Layer 7 of a small transformer language model trained on English Wikipedia (16 layers, counted from 0, width 96). Numbers have three digits each and are written without spaces.
Take only the direct path to the model's output, skipping the later layers: a vector added to the residual stream pushes a token's score in proportion to its dot product with that token's output vector.

Output vectors of the tokens that the questions are about. A number n stands for (n - 500) times 0.0061.
"am": 547520449535537542609468400485374563409588458584472553534498457506597445500587531525602459277575468505549657530479540545497412604485472523513488608439545481510435526489514510441483526479348440564518528565677486425580479565482390482470423502566525453526498519533525512491484456377483541490
"←": 449536591444326416466508606560579479731397550685514598489520581455646479567396435493638486529647473715498638553524415433514655484556531458375451527383497578505554439530467567473534590469446344694517411491460688589576568515439454505436288354405476507505439626533517431459557434434529506474
"O": 085767721242255443369315698542352659626315495563751660285915495271975660587232407464715209543717272593377474788795637251549720511392466648250461562408253603471667234727388505667580757430406446664541671730349562675532559275299373566439174542229320943552296634468651390106884387257380465396
"4": 547558472482574415508524442556538454442404517528562389464466542390509540583536533597568496508479484569472495498606453475505458487422470543432496497566440431440402395477527553538466525453503467429531590514447388530555524461460530572449430507547473511502521606497405395436538433517442552456
"″": 299625474417440510526444525494532487518406406573451402366578433539564578580478520520612454575691435362486455495545502468506463397637558519500481466498578479525552550439490573488476572486459365537512553485419540636513628492534531502403473462532496647596437580412525398344555399450534442405
" ": 496476452609450565478543492414522437478526544503415453543459479580398442534542481448433609437425546423510453462384465608490449551529450488542578470552554491513450507497544538447505428579536473500453527422449564456513519566565500509466518519549519457532468544509387560582431521598541543499
"M": 107764718221246442377313689542339673632322509559753645295920489251961666594235401459712199555702270589376484811821639248558734506386465649263451558401250600475645237740382505643576767429410434661536657723360557682532560272314361582455163547219307941547313641467664393108881386254384482404
"⋅": 449579574360421432429502558531542602504430616597481507426652414415629504502434387558671450645556502351522518595577515429510456481486560470315519540567549439529596485620517601479506539457399486363547524592477576556544548341512552500486335537345386452518400545433515478439621485427424465612
"ally": 491453415511488519355512566648395408502544412650559401321589623442634316544364456440525456633489414585565478728585495568503658573526449691603448455574449479412444583577530518514363571382491492641419459513639405549432470413578455329513474450468497497566527582396516428423506488575357497536
"]": 345534389385430562394394540624404640505373443638489561500616470462605541663458222710513406440583391355403424707484463529505552539406566684500575579484394540374637527446498498465481497513540426527477565461424548442491621389526574589590418688528541574404606515407590466421583379464536453511
"led": 395471587428467552557569600458500457574535508514555442520651657554692553593422443678504385640596382583552560486516690524500522684632552555433373496422434452539573543450510467513530526405498397576425563453546455454573436418348582483571431422448426533478565362541544451550427502393447448565
"±": 514513557464503459444421610576432618562532517548571454433535439301539548558454496551613512543545439504566528584591391454505435498603543507348546524504498351528599412543448650604514614415588426570483457513463577654598549511467535513428387431505308576464431551431529478516536496310577447506
" (19": 487475641356451418439457625584483645487508445412469413462476502606519461518590562541593531495511515398495474526537552527499655452456497383507474468473512457495564514422480383522530529611449562494585568588401477429483485443590581525534475522461421538484438578553455516500480483494526482541
"꦳": 093777724226252437362312689543350667637322505559748657288920494256971662588234401459707199544714275594371474805816645230555729506391460650279456563407250605470651242725387505659576764429410439661536663729353557677532565272308366577449156542219317949547313636462659388107875375248384476399
"ley": 506469445435492425442441554452383544593484455410561502534558480609668424608608567500547397708585545466551494511556491550502600418575546449586570594520403539399525493596464424533657544361402419584542459555555421653476615466519402531629517508531484520585482438559373397421587504393451488515
"ious": 426572347387487500416553514548506635414354502522552349400706475399673461435446448608455282514586362550518315570605621570508544517616446596406505514442314463373560423344470524446486581546450453486572694458540480547640440513451385382565572474372373632424674376552503485317751435539472405564
" Order": 500573592333503511361409571542411540616443506573657449388582434478472508481516508515559493409569450664472432656564522401511527486551553475473453538396447492539537323511453585422620503511533516583557461623402507404583502549469460561442497587448582591474537661506638526461666487375352488403
"ed": 469466468532575431585511462616514420479414622583390468410506523539488387544470584617456415523562457671618623558550598556497527657529523453558508520473586422467480459381586551508403522559413582489366615575581491434555350549257511432547526448497502559569569385492519468591420403516459495525
"ir": 507618437332512592549496426354526592517495431487563605300537425624690543463382446678508429421540428584559570522461517537501515428514580502482509391480531491474438568494430498423612485405517528451491456442599371559463478605496469532409467526477530448500581502462429536566520485451480548522
" century": 459611516513393376438500507470471667449417552508652519375688435508600428523444504545562525600505470362500383638569613376504523461529528516530489490455479420367513447574479540511506520372511471510349620500479446467482577556457622522520334455503459774403408658427576489506685336432595364421
"ved": 486460404467523491506502555583493338588508494484563472531557551530666428552362538645522428569493357410354462542582561535496675436560496550489523575435459372481660531531440492567418595468359565486522451506449543595539402522304588485450474459319435491348552458662470457413514426460454410431
" United": 439563535540509432451533528462452556449562516565589542410450562496463614580476485483509510418483563532408567487479552496504511367531529456477416430472410553511498364529452479581534499378526530538548493533457484450473462560369584583480473381452489631566427439515570539418565527435493382442
" League": 467481519471396498430411475423387519579491551563434440382471586441525549552519469504510507569513487473433502505600449372500533428514472394392484450494450587476658484612522475419622539442585628535546498453690529475517539521451514462577533491412574590394381469571483453342639546459355399463
" different": 404618599550401485472453576522432651562478540442576478531578525490556597428462424467510475544455489520420502581514578460501491538515417552509500520480443598460494437540441598548425520569563477470478595535510533523512513547462481502410336489363354546517469481561606434487608450500523416500
"C": 090773710230250447366306697543343668633316509564762652287916483248965658583232400464719191550704273589375484808813640234559737511381470651261451558406242601475646240742386505649572770433409439668531664721358557684528570259318371577454167543223305952547311637462672397104885390241389482403
" College": 532502597409429407375482588488454519533532490480435512333508581504556584438514510622527472502511506464496479647583496479501581410536502470482454468508380442527439531540491414615575524476507518575569483527607434508505547549536479528467550514416621596523387633507543518376649466329412334376
"ka": 485555502487508528432424445428481532469511626548520614507441488509661494567521538540525558503596486471430566578539427438498520403471518620558467522452609517478593454584459435559602485468512447558459547576585468575518497444613439441546553454452517403540500427544531520512475395590468482472

Output weights of attention head 0. The head adds the sum of these rows, row i times number i of z. A number n stands for (n - 500) times 0.0019.
o0: 319460615597604570442391429451685554654619563403431470316589402723460525675559709565394548439328494547245473428469625593102610632454587206454489305389453478398620360669674361145370513332552338430466605483714448417509544496540677647468398483435661567557834554492324520690352607545537685647
o1: 605559450355486467526496444567418444420434464568531551588448579464454470471475463453463608397569460554531560595607509549452373430418583553606551382500530488468387428575385482391586363473572513499643541596365609362442433521507462567559596532554377384606374553586549552392553442389479466444
o2: 462436560565444398395423566405591394357560614417261389680325582641433595368690743527401684510440673091547441574432539468379611363435448411725481406615952233494415437539430555711395459588377475491483576838264579372610561583402682613513526520467390476417298674309542679649281358721660838479
o3: 497364588565583447569512698502574337424467435558303173540459335732441387514421603542516578486482696401321430449504553603667434556462542546431597441368604357477658496253556671506537505502466488362503444597489534334543532635463466433517530343401451380424617623592448387473349498836687488305
o4: 556635452511450510504464543563438512468400332587600569540583526479617341452559458526381711422599417555516440605618406470497428299492477454561561323473495546477387385502472422463648493378443449549571570441487560520347525510509494451636654641439322516644293587484475492518545561392429440670
o5: 690418730578464650540480649430578621507319597539318360416637469465657431386532554488690407564643407489396488414504495589493481489566576547456575465618527311495598344587321423499764407351335625539612555506292439293445516589648601371520444709476531505503244526708616469359672542416466571456
o6: 552434574548516453585432544489504611402586458462459350665355225415652718429561311399505546464491420426494325570345401516457682464514616387707510517678640527524602376364397475452423468472259583513503453549756579516448365697674377788563574624428490544370480401440556593414428631711518600519
o7: 502441511443663388492490432593343487536453569566557522493455568482465470475466397534587536472454553424474422535549575518455445394353658492508455393475553555388499523462465446325549451585599495484493565500498528371541411464553491477502650573494511465550546504480484507502470407413554439412
o8: 506533376240655463558501647451390511467578506535594461588611691620395531520495455484512469521570521446652550570556658451513540534461579668362431450440427503458402473480518670570389400483678489338475436457624479554538683481346370452559348641350409411501627450665464525342404380604409420649
o9: 410588642480657619588552454572686378588504430419495691525336725433293775674572551249595609462661424618394560399403572481546645396583516344301566643407520392419505325395457496679561680682518611817659338636689569355585530360431514603391399449392576378588313655561634769568527697458262495421
o10: 481356350650606232495451677407578624696600451712579414586419507245410747491474515370583629462411343407607500588398439358576758512573576373466556463528700459402664370447440441147254521345705481302452511696606582475409358677584662370449469487411183502402756529595565351564379492594649510502
o11: 618496588542402327542552437456407462321688474262531544410382768415509200419462496687420554544490548521446605468424719493464573523615457497766480729336457506490579620450558450719728515615630570415684557455278695548447437810610528544645394523466546450572633471355527599731421294536456562382
o12: 466528518490572413556446535666417580331535655348544515546400692536576298401556503391536624401402595426293600559414535482278407254603505334472500410290660601501362457477427343624662523678629400390531477562277521247640471498675538398424441357546408467526592425427701530585399607467502500461
o13: 457491415460545552442487580594562528528406529622538499481631449510488581550505499499541496530510366578540509525555449481553548455607438675382576406495408495525437385588439469521381561525495414578402565529474390515509513430310487425518480602501452507526413456495471431445540525450479501569
o14: 504494530592542559404505491489474442553456595504468415448590517435440448504463560581461478489571491515530458350503531530496417522510502473517523453574469419500532567527459534488443601463470448634456611458416422549447528473494472484406459422593564555439444417375475404583538420485559475428
o15: 596467380563231373506513487289461471425544286634527508542543347415523461533613581569356504657433499493560524521552405228696496669425431597497538501626347429675511474598661416511528665534582494449612539398480274551438526469601525635606445589433597534389345771490418476543376537403590580550
o16: 376459473406445401566440544534459624483736353417689712395408592493440682431516522472338579558459551188505546694245769393450661417399540382636397536451462465647691485643449291464467542590643595707482636340761328499425322344421486306453681590535558484539670376376535408560213465759191540452
o17: 707635635358728484429432391324417623489690413571461494576499261566459463313711688593405483322368502391457577639558443444180256548398564431656480519447501489591437490348662525451671256220507630490530288285596523630564538668738449453818499531667510534661682579638301631487703382554374472498
o18: 418578449533441493347583356452641422424442375508385537619455396514596520545495715355507410432459477307524563456504368329467363578765592500452578595619473426455316600468619781589524466750722521455385458348464640678565522379624388384319488342695404633568567437672621457606604630391393534310
o19: 280636512506392392620456325532619399417386392457492423350449525258695416483540396352443605630762487284607350383351718455773564323631617338591506404650481598450572495582616637483377648705410249711358745272437561728165377684451377621521273558257539531516434393512584402586390501571558664443
o20: 347435401708306675621564522437562308449567512385613451588440419473299329478368528407521325506438596739622430461590568535346360503389529435344418531519389462566295511607459573646517703487431284595381571488549628608371455458650403565514525154438410397484470519607637434454333595639681375629
o21: 462330519554568589592572489614396476535458670462510538583410601465379470521422391554557370533626632563501573376387513464451553557329557598540526461576484541334591438592323375501518662609424442530464511726546369288564404478362452670390591500436699523370321440473720390594396471563610492516
o22: 374331790520788537460500487520570442607647373665342624628652515504355405614347479623701466598569313503423301585562487581631656257434561667582587344558569484660670436309628290415523776701488663509294343662644391439671380610623534261597757636596658627673684499349434295564654476512492429163
o23: 667556390491544621383466662815447440611291575472521537377563440416539568426565525359562513424647389437509416541427544367593500510561492575159572588581584577449670514354445686404582553346413653672504549426568321566411557386443381319255515483538383482362454270383509351476493650361497287715
o24: 461514423310467687579483382568651458696493411435607703668537521521300276634481616488471373292692361382653494534595415625335604752589464619910530584567613573441475552583516444484439434570380445394488594460499543675404364486401528653659383497528485498298464375585632619498487408658488678395
o25: 572612450579721643599629532469430612586525625614549620574306480491375776350447391396415421374599612482605676592609506357265450466291755636564384422582369659303254445496394571389498265400736466392489541601678388405513533524352312762523488401452521645281341453651615639309489479590542388445
o26: 637573701388475446626443665536349457681467354418673481445360457395441467513528451438421599545518537713573571492491467379639539279407407599306489400413300527513550382274558415596498755384361577775670140674712553532644476536331253424686669558437504617557343474452554389664591771503550449542
o27: 512553383572323364612436439481498491390350373479476450772262482481611417583441547350451445412459434325376351274542363607580497564589414457635577394433587572603461534407513481528581414703518324331498460565478301460550574293583549541450376444536382572463301541610516440470397560593616616296
o28: 525526430492503522486471446260486431342436478443512493532370671439579391577376400346630370759635568335551410328627421435422523314426506370498628303664688567574458463409609448705629461651664687367378363538722350490541502576585525425589472704254682579504519521635537432615507513664552532518
o29: 269412510413490482443499408426446644584504495397606579495343543543649435419612523549554542621533657491574579624392508312503510413515375528575451463366508566475531544356552526570659552538380470499225402539435643635609497570338530599601603607323545654484412475565616325552499613437557569635
o30: 420432378563372501287408387539659568424364507453535398563316426457598559499474638442485503441539394472502456343384465489626487574610371454433757418497563433495500490501477581516538561615464362613384564562404456442540500375532571489399573478508493454444430458608436318504534502511571440422
o31: 601570596646482485414606546499688371599370474631399584447509563558606731589446467552673571589706398718486417591594451636481604484609569475576397627497543366361471478381249747387492291385487697518556741376425564594414525637520393719436478541412347617518454601345488758487536358439520486508
o32: 714492436577653345607436358399284507282581416570582600595426549315404506451599349549423367539444625334349392398665505460281576393424473367726522320473702636598505756683329213436466401643564542335587345556595347557476564541580583524642454716699448537613531503432392562592412337455507430588
o33: 365406455400489488526450528491357534367545507466547490739516458548610328447601283528490518459415526450444508517418435527608666530435495499572581469456672556510483327384674350528457514616381267382487305656454501294590628520562497582529580608498498390480524582706497486487393546517556594696
o34: 520442457241483619451392375406608346530573486589575613451658346606384367596539664542606563507504708506443451609648484465484459511311471377423582459496796517409557570570465400213485516356466600440619475504443548339578543518625642527464420569496447463453766605528438433661539336385531400625
o35: 317297425397331473285513680452665491600634422548568523710526566312330464633481614530586564566625218713635538808548498463437702627628421633515602648484577418677545442408498543488431504361531660400582480535504600630532419622503616534569503444405324386415586601545599474315448450547467348580
o36: 594521446362576560484518661675563446132366680524553460658541570282638437502693468582670367606734424493550536640508653391575480657835396665400554391475385377685493657399396812625445623509478366376417359548392459540627687630278391542511645697636476494637551278631476452383445393446585199701
o37: 491546392492501506585549745527471384569385436546513493331646631458506408628487442451480617664667498392422560522583390413705551569583485523480491545554583591604649626276599578501440495464586604310613501418505275496493552444362531436392360419357467558225549541411595442425399521504611468507
o38: 691675476714408499607509426183373432700299340461580567302729517404538342750669602523652300698574458367557488355516488322578419521583411558458403430574398359435447663594565403318294411504479462506544552421391487631635666591542624621466310636740571856319425468669568584525717475302714592472
o39: 555428567791492502462629574566508503513422577563323474527554527352526411582483538665484374393641623373455526604659340405356462702665551600549464657620371581397408725473497613538485459483580666217563530464744548523540510404386609483438632374665610575387329620487559749439508522569479286477
o40: 502539421723448303555530513495332508419550459440560430685412538374623672408588409538411512643481580568524555642443435377324393371453465393501346512529464494481356583519370692530553409440407507443454510367514639618505502547564446682490610423402454563639381575338563562481464460426578438734
o41: 391622494377398547492354370418504420653325381502728498419476547535690452677403436381501617562553574520497411522764390754492449361427517276475509237462649589434283624535539540291409227466494440459535572283426667477482602330546579386608505629362407490650561621682326624417600465414600501555
o42: 429481558595586512458473600511498505593354303577497518497419574571373601589591605452512528522633325512333483578539536523265480444579611508467567330380608436586461509415335516349492315531501523563514505445531327587618538444514473463510503504609252535469495522557535447251460547474500368475
o43: 599423499452674543574468550668294425453458591339520374746659527379550354602428558544581421534634463423628434386372442524579337658463702501623503410715595489589567608502420639485350501585192516409549492467466523506636598599633400559330432619536641627349576130351565495411466481495600599450
o44: 315224592196529205409362391635427631667521615573608462708381754592627617638420270600707470642528367506394561578305556810452715505365490387627547418381649352485620345470372455401492475751431547551361508298509343318582209313576526478564678706245717344727655560451551436484431230562448594394
o45: 517375616394581325314562344441176453521372482413383437376355413539381386435549505563532482345494586461418249388367581519517525529515552493587504541567321639500728511360636424281505518496480571532505440629641639493604449470591163778388762638662650509456504406547496374494553623555459474609
o46: 566523365325257410612478462647421428463520483650443480862581465470388423460419413568440378300253333553541576714370491580740611623452411778169564689568431621490397304635720532587325597543554267487665541442446476364569423558725410472520377414650530188590617461367322522499579332435464451489
o47: 519470711476502391464424429559411602556478457509464484554387461470565483465607426519469480438519402452387530574407445555435519374572418577511533419456479506538495501368512402521556526579461527683425360424504375493705386476552462375653730574658579494659477559481490453421653483552440461329
o48: 576657596487402325590533596370484466539413577516481690288465912277362567278620455510352512636646567608662696392569520539427430566471420341670089572521355472666530530470429482362420446269406405627626560585293362598400527518410441502525423450665532543431483432339634466546441279319584678463
o49: 618373510323519169459268455487646603389634572317497450322622453200598593524509504454561533602594464341637573470649699486606541401566474526712453541450467371410524593588557457030446388599345688363615386754379981363429360498348730559489548540615620417489654454772584497427673363344551492239
o50: 518559226338649571471357309561414538554584745433823447451537389427406688275541656573450565457273445411514468531606347453386519486625270618615593597621411656510382563594456527513501477388490461449379560594306572395594413301474582620409295520484479601388409349314339410621744303363643613678
o51: 539387466641349426686564465545531464573496444457588414525426464583462621706298717651551390491305499512486529389480404640557520764752425494414513604470397416383525807599252612530436594586462620431479486468556594671460426193410688282256349353530287540634545388378510338606449572531496500373
o52: 516501422509439325456456542474485532538543563532519470473500646420523437525461621527517546544516458513510540560442686401530436448602460543404507466311482497662547540548450533545482579504710530492431642378427371659484475545493516379518218434495409553487510411349457409573395509473476482402
o53: 694580500434326522479353397627534481481419470393444546581493383571566386698504673653364441362631459343599482466490610519471502466401353609410652243550568454181489443629490484341517646387348493674481550608637400511468522387233634545509600608523548521689333476402338370790564430550521381602
o54: 401462384520309450676438480562501326385497517449329510557611371339489489461412465431520403546421420208538354536570626574595558447455554656377427698652567566457565367468652497331572419477399512639440602503645434488398451315390697289324375402569455281662405575560460349440466392544476553473
o55: 715542499371441435349481450595279318420426426351533469525477480443505360548541513453483532366614467373563526553341654547715434579492514614444640493605565438479465636483584616398315330569508512616717506473283565382640636607634378475381616529774484386474688383605447574298568299585534362368
o56: 412496448585690545563509537582353642624538619474609429673417634356517479354412523475506468364376754347754470395439632471668340442223593352346384447391614516257503674566499633495565520428423326426386465580440879527316657489455673204419569354422410465565445392604430483541422532478616324535
o57: 380504567509371549497523453499604509618376386600361570505429422409641632616580361311500423663646553513401641671502464387438406462432558564411416496495662533495509622472486622386535346583541527595464570200369379620577413649511477659563464371531584537369477609487606548310538546334549440304
o58: 347337664373404399494378748359456491535328439680458230618597702550417395471390721684618462569563568337387290544522540621673717340623533398263568391560477477585468493524474673492365671512384472284572468530535651358505605297699296361296417647436391592455539351471493207568555473498482284728
o59: 404453461526605396434530469372361488530477505483392459331799640576399414540510494581511466570644342705536584285493649534408509451647553679377549433438368506348517303681442461377437497455532437642287506583401427646463657474295484457369187590506321455689524544630512166432629464390369658745
o60: 529578450384510331379552528429296639544556520489561581552378572620650402561437420575607334508304453275487607427278612519613640448387429464574566518335492480491579437393699447641452386563714542336465260528610388549449559434432435305411563409533484748624606395649542440730511500589458417537
o61: 612551542488471517456438310461433520534367404508442475364507340573578530427632596508471461456540513417405378463504427452403338434507430495518544443623452484474521539611465514409676492443398581632409543362461454540502392403621438607519610610578551578562326559463449413522723525395447517561
o62: 506661386358570628459516590430465582462538484541348341520611416583459602394530424323284470439424434493502622341391316567484356569317435305500531450747572541636586408604678605614419449218456417422517318515427383488295522568621402554417444268443551469420611429487550341432674574488456583657
o63: 367572628568433443283462301343571578599502402449339465467327515560567486341622707465335553440627613408546512441326408382390333383418350277573516400627513478428482474471666603421603540360415415623288442495426510582545474584645446548471673382487603675522512590492586262658700451564518520525

Each question shows a token from some text and the vector z that the head gathered there. A number n stands for (n - 500) times 0.0034.

" at": 307608419501595430427518546706411638633427496398412576569414617527397520431608730360534472380465439457520457495539435508571487437614250446508413487308483513436367300574669409443374485405607447
Pushed up most: " United"

" ": 551472524483525401427457414604344587476514509466558458586468553452565445549281516561448439570505419503413443443338326458398473399389572450633539444357427707491682591466480316389500615470411477
Pushed up most: "ed"

",": 557499463536525476387546645422534555551509478484424613419469384380523449414390445420484452458417599606588559607517512529455627503474576514649561378515442407555498441664549443601617569435476444
Pushed up most: "]"

"ure": 653439490514544401522457457485517403458518530491512532475549638432436553451432528412421509506452421497485466435469430457523527486474368510469462451294488520472492461446592434424527441520632576
Which of these tokens does it push down most? "]"

" of": 462435570586431396527493584542616385508489435566615411505400580529423533344570467592529595538484430622436590478599411503603448562327594557511488459344465477511365596416543554610469644444531514
Pushed up most: " different"

"M": 589556479363626347447546507340344486533477528381488767541428532420583441683560571401446566334441569449595439313381531496527575518554364596456539583489617399493557416444513455503591478623593672
Which two tokens does it push up most, strongest first? "ir", "ley"

"vi": 265526255362459627609546507326405499403521416505608767348082088611862404652533551593653633501394740575556600563428485513429435484690911704557771377608729502444569392535302480530348701626492479
Pushed up most: "]"

")": 551516550500526502378499519326496556516506548504303518459441512382350521396330336384411385509506522528641499561489564522527596410530346439615387471570645502514517528619573392494626397504538448
Pushed up most: "⋅"

"3": 535538528534514421431618538504586560584453456550551533485454420499600492473421509516531536559382570561576573492467445497442506508461673650602582378577388418560559425628561474546450591495402540
Pushed up most: " (19"

" work": 513510476559458482342531431670583536562485534497627317628458612562664625347374500443513458663474333439568608559485410432392380547474516514546441373462361669578595530596538395631530590436398498
Which of these tokens does it push down most? "ir"

"H": 571557438314589339586551465475426456492488447484551639561530525410488390609619496517523497405474697425471428353356534596593586500415399633476540437575603459463509477413468524420443465641498530
Pushed up most: "ir"

"'": 614413469440426529612524461535532424474493534587519386478489581606381542310543439490490509595495427542407353383346550446589397384507562666568475329378537520508533489488546455446557508601503541
Which of these tokens does it push down most? "ved"

"d": 352517502581351503774529543537506411367424511479559759506376450494676658475571509370364431360673633464548594633477454389629242679776565737486575592513407425434290461694306682433502331587646468
Pushed up most: " Order"

" 2": 508510633514487542404517485486393608627479529484529418501578429538471544397402429535603457570406616583529308608474589452465491434509457506515488543722512386532659640640492425504586565518418513
Which of these tokens does it push down most? "←"

"5": 496512438543531463312546673376562610583495481468406621481500372299482511375329384400424418484403573596604590666537501548437638496458507503730552360543424434615491481780606432630661596412463432
Pushed up most: "ious"

"cho": 552433478572473377487460447538385581468493494483523506548479508479608455517292570513442505575434390564447468485382311445395421381476586517671558378398418655483649514513504350432473621449469507
Pushed up most: "ed"

"mb": 520570340422567436610510558475312483316462443430592736357529450422473395627595623449470529398490647479542418493375411436452669520455484664403562512566470444386605470499476490397442476602506477
Which two tokens does it push up most, strongest first? "ir", "ley"

"el": 353534360432427581623549542350473513454494390462621763372125117578796369678560530591648611475395747594575588549444453484407482509671876642512716394629662503433523361544350485491328698548507450
Pushed up most: "]"

"ut": 718388525525560332452450421414491382416539567536524461401572708430476510418317540394385537509403450498527443452478465472527569468458325517461442505252491550483529461399644383506553390533598610
Which of these tokens does it push down most? "]"

" him": 594460513669458452475472456409670439407534510634484407534444577494515465390522408547457391618568389485496546447519380590453462457283484471625463393439480606527539561456427449535472501473450517
Which of these tokens does it push down most? "ley"

" F": 543526570396607402489559486430349491424455530472551686332517606527543425568545540378626599378484757398623347443390536465607594503470471545317525601376539401449634408375590498406478397684536664
Which two tokens does it push up most, strongest first? "ir", "ley"

"06": 387542564510575587268516563454635623516522518568340444624568329364489496452323400600555361607470617548551547606534720641382681477536400401674477413655333530621623542794706409686615660378323408
Which of these tokens does it push down most? " United"

"17": 436616623541603377322508556517365539654545510588475403460503569551308430406449461600433508589271530679406393537492226434554546408421554390721491518321607478524524505512676410491533470434620463
Which two tokens does it push up most, strongest first? " ", " different"

" W": 433498504489520518453499397576437614541442502548545570578412546467617470468454479516618398471513610412446506485486484653474390510419407481505539510394292507532478509475444498411367559487436476
Pushed up most: " College"

" to": 444506570530584289414536528513459558649547578502601235464675636641422521397493522650500599556318506616269327444562312382580416456512530488534440565193554539595462521400716384533614591401591515
Pushed up most: " different"

"ry": 622539481369619534510517345466487532440481580438597711400500509449438511601496627360417441429485649344563348313363687444456555569491286624306522729556546453436563388514518408374528369669517619
Which of these tokens does it push down most? "ved"

" number": 560523504640503499466476531471484365563526420407334543489326581469463538535539473540457477513408421655581500472504433514413561510407316550622473342434573424384471589534513438493522460480589465
Which two tokens does it push up most, strongest first? " ", "am"

" East": 486509583456499485517511453552454581495445573472477516449490648565457395555572543461504493430518606414442495488417515583571458475509432491383482602450474523478476397416636489441402459483495507
Pushed up most: " United"

"s": 552441500447441488543520499505578455511508505536490412506473557555415527380547420483471529542485451556446434442426537482563419409470497591569455398424602520508457515470563444491558528528508505
Which two tokens does it push up most, strongest first? " different", " "

"–": 404620550551591464221530597385386486539581497678341449456363528504354454414409438535393436560281557644489480611507379600516583411432506404806495451480589520520587555597656403537573439464503363
Which of these tokens does it push down most? " League"

"ent": 458481532359600565541448515434359437345550457572482600423550297544666442696374595573652719465388711587554442590460537463438509437581564594390561543485602471428676493301461401585602543651546602
Pushed up most: "ley"

"te": 541423421579430369371448522573428480488550468462487436543403556466627512490265575458396507552346354587512592580450374505364447405430569445721547290495444699507621593556545362485538646374435409
Which of these tokens does it push down most? " century"

"re": 479480532362583560544452513448380437357545451566484602416541304538661435688381587563642717467382705587561459579455528455434512443570569590398563536491606467431651486307466414568593528638547596
Pushed up most: "ley"

" |": 469512355473544437332476495564473512551508508453355666689343579395418605418518574489528465538492415398505496505470499512488499534401302396567511450225519618537505475524538477323507578496547553
Pushed up most: "±"

" the": 531464503669512494598422499393473369392529502322380640615504477344531601592485528479394453526604245462428594357495236501423517589401482494557608360358419592451593615491337550443625481526663611
Which two tokens does it push up most, strongest first? "ious", "ally"

"son": 707461338459382509446466685708656392433608451431638364414382491455630509407439486362439351449638400574553739608524440323381545621424798364562428493615380572527424574488302401653795628267418217
Which of these tokens does it push down most? " "

" for": 351489494523507397480513546607553588553482491528551425433575517522537516275408691439498550443352466592377489382540349352564382408415591568677552614473420438549380559513591454589609619415650542
Pushed up most: "←"

"ence": 586413399525390478473511664476623529477513527469619458426566493521396582367637456322507422387566435410404499626629541554556462503559546395526417562378403495587383444545590547491502592341530386
Pushed up most: "led"

"en": 552499405426520519528482481515470372453519504472457629471372457519477518410600548458506505468518576518542425497431528505532487512464427569424515546461524443423527491438487504443582534561597570
Which of these tokens does it push down most? "ved"

" children": 591413498580439482418477559487643423517535476617519373523423645503482476294475428468525468522452431561531557458551466525502445464303485460576405422419478544537372554387491413676591569430504469
Which of these tokens does it push down most? "am"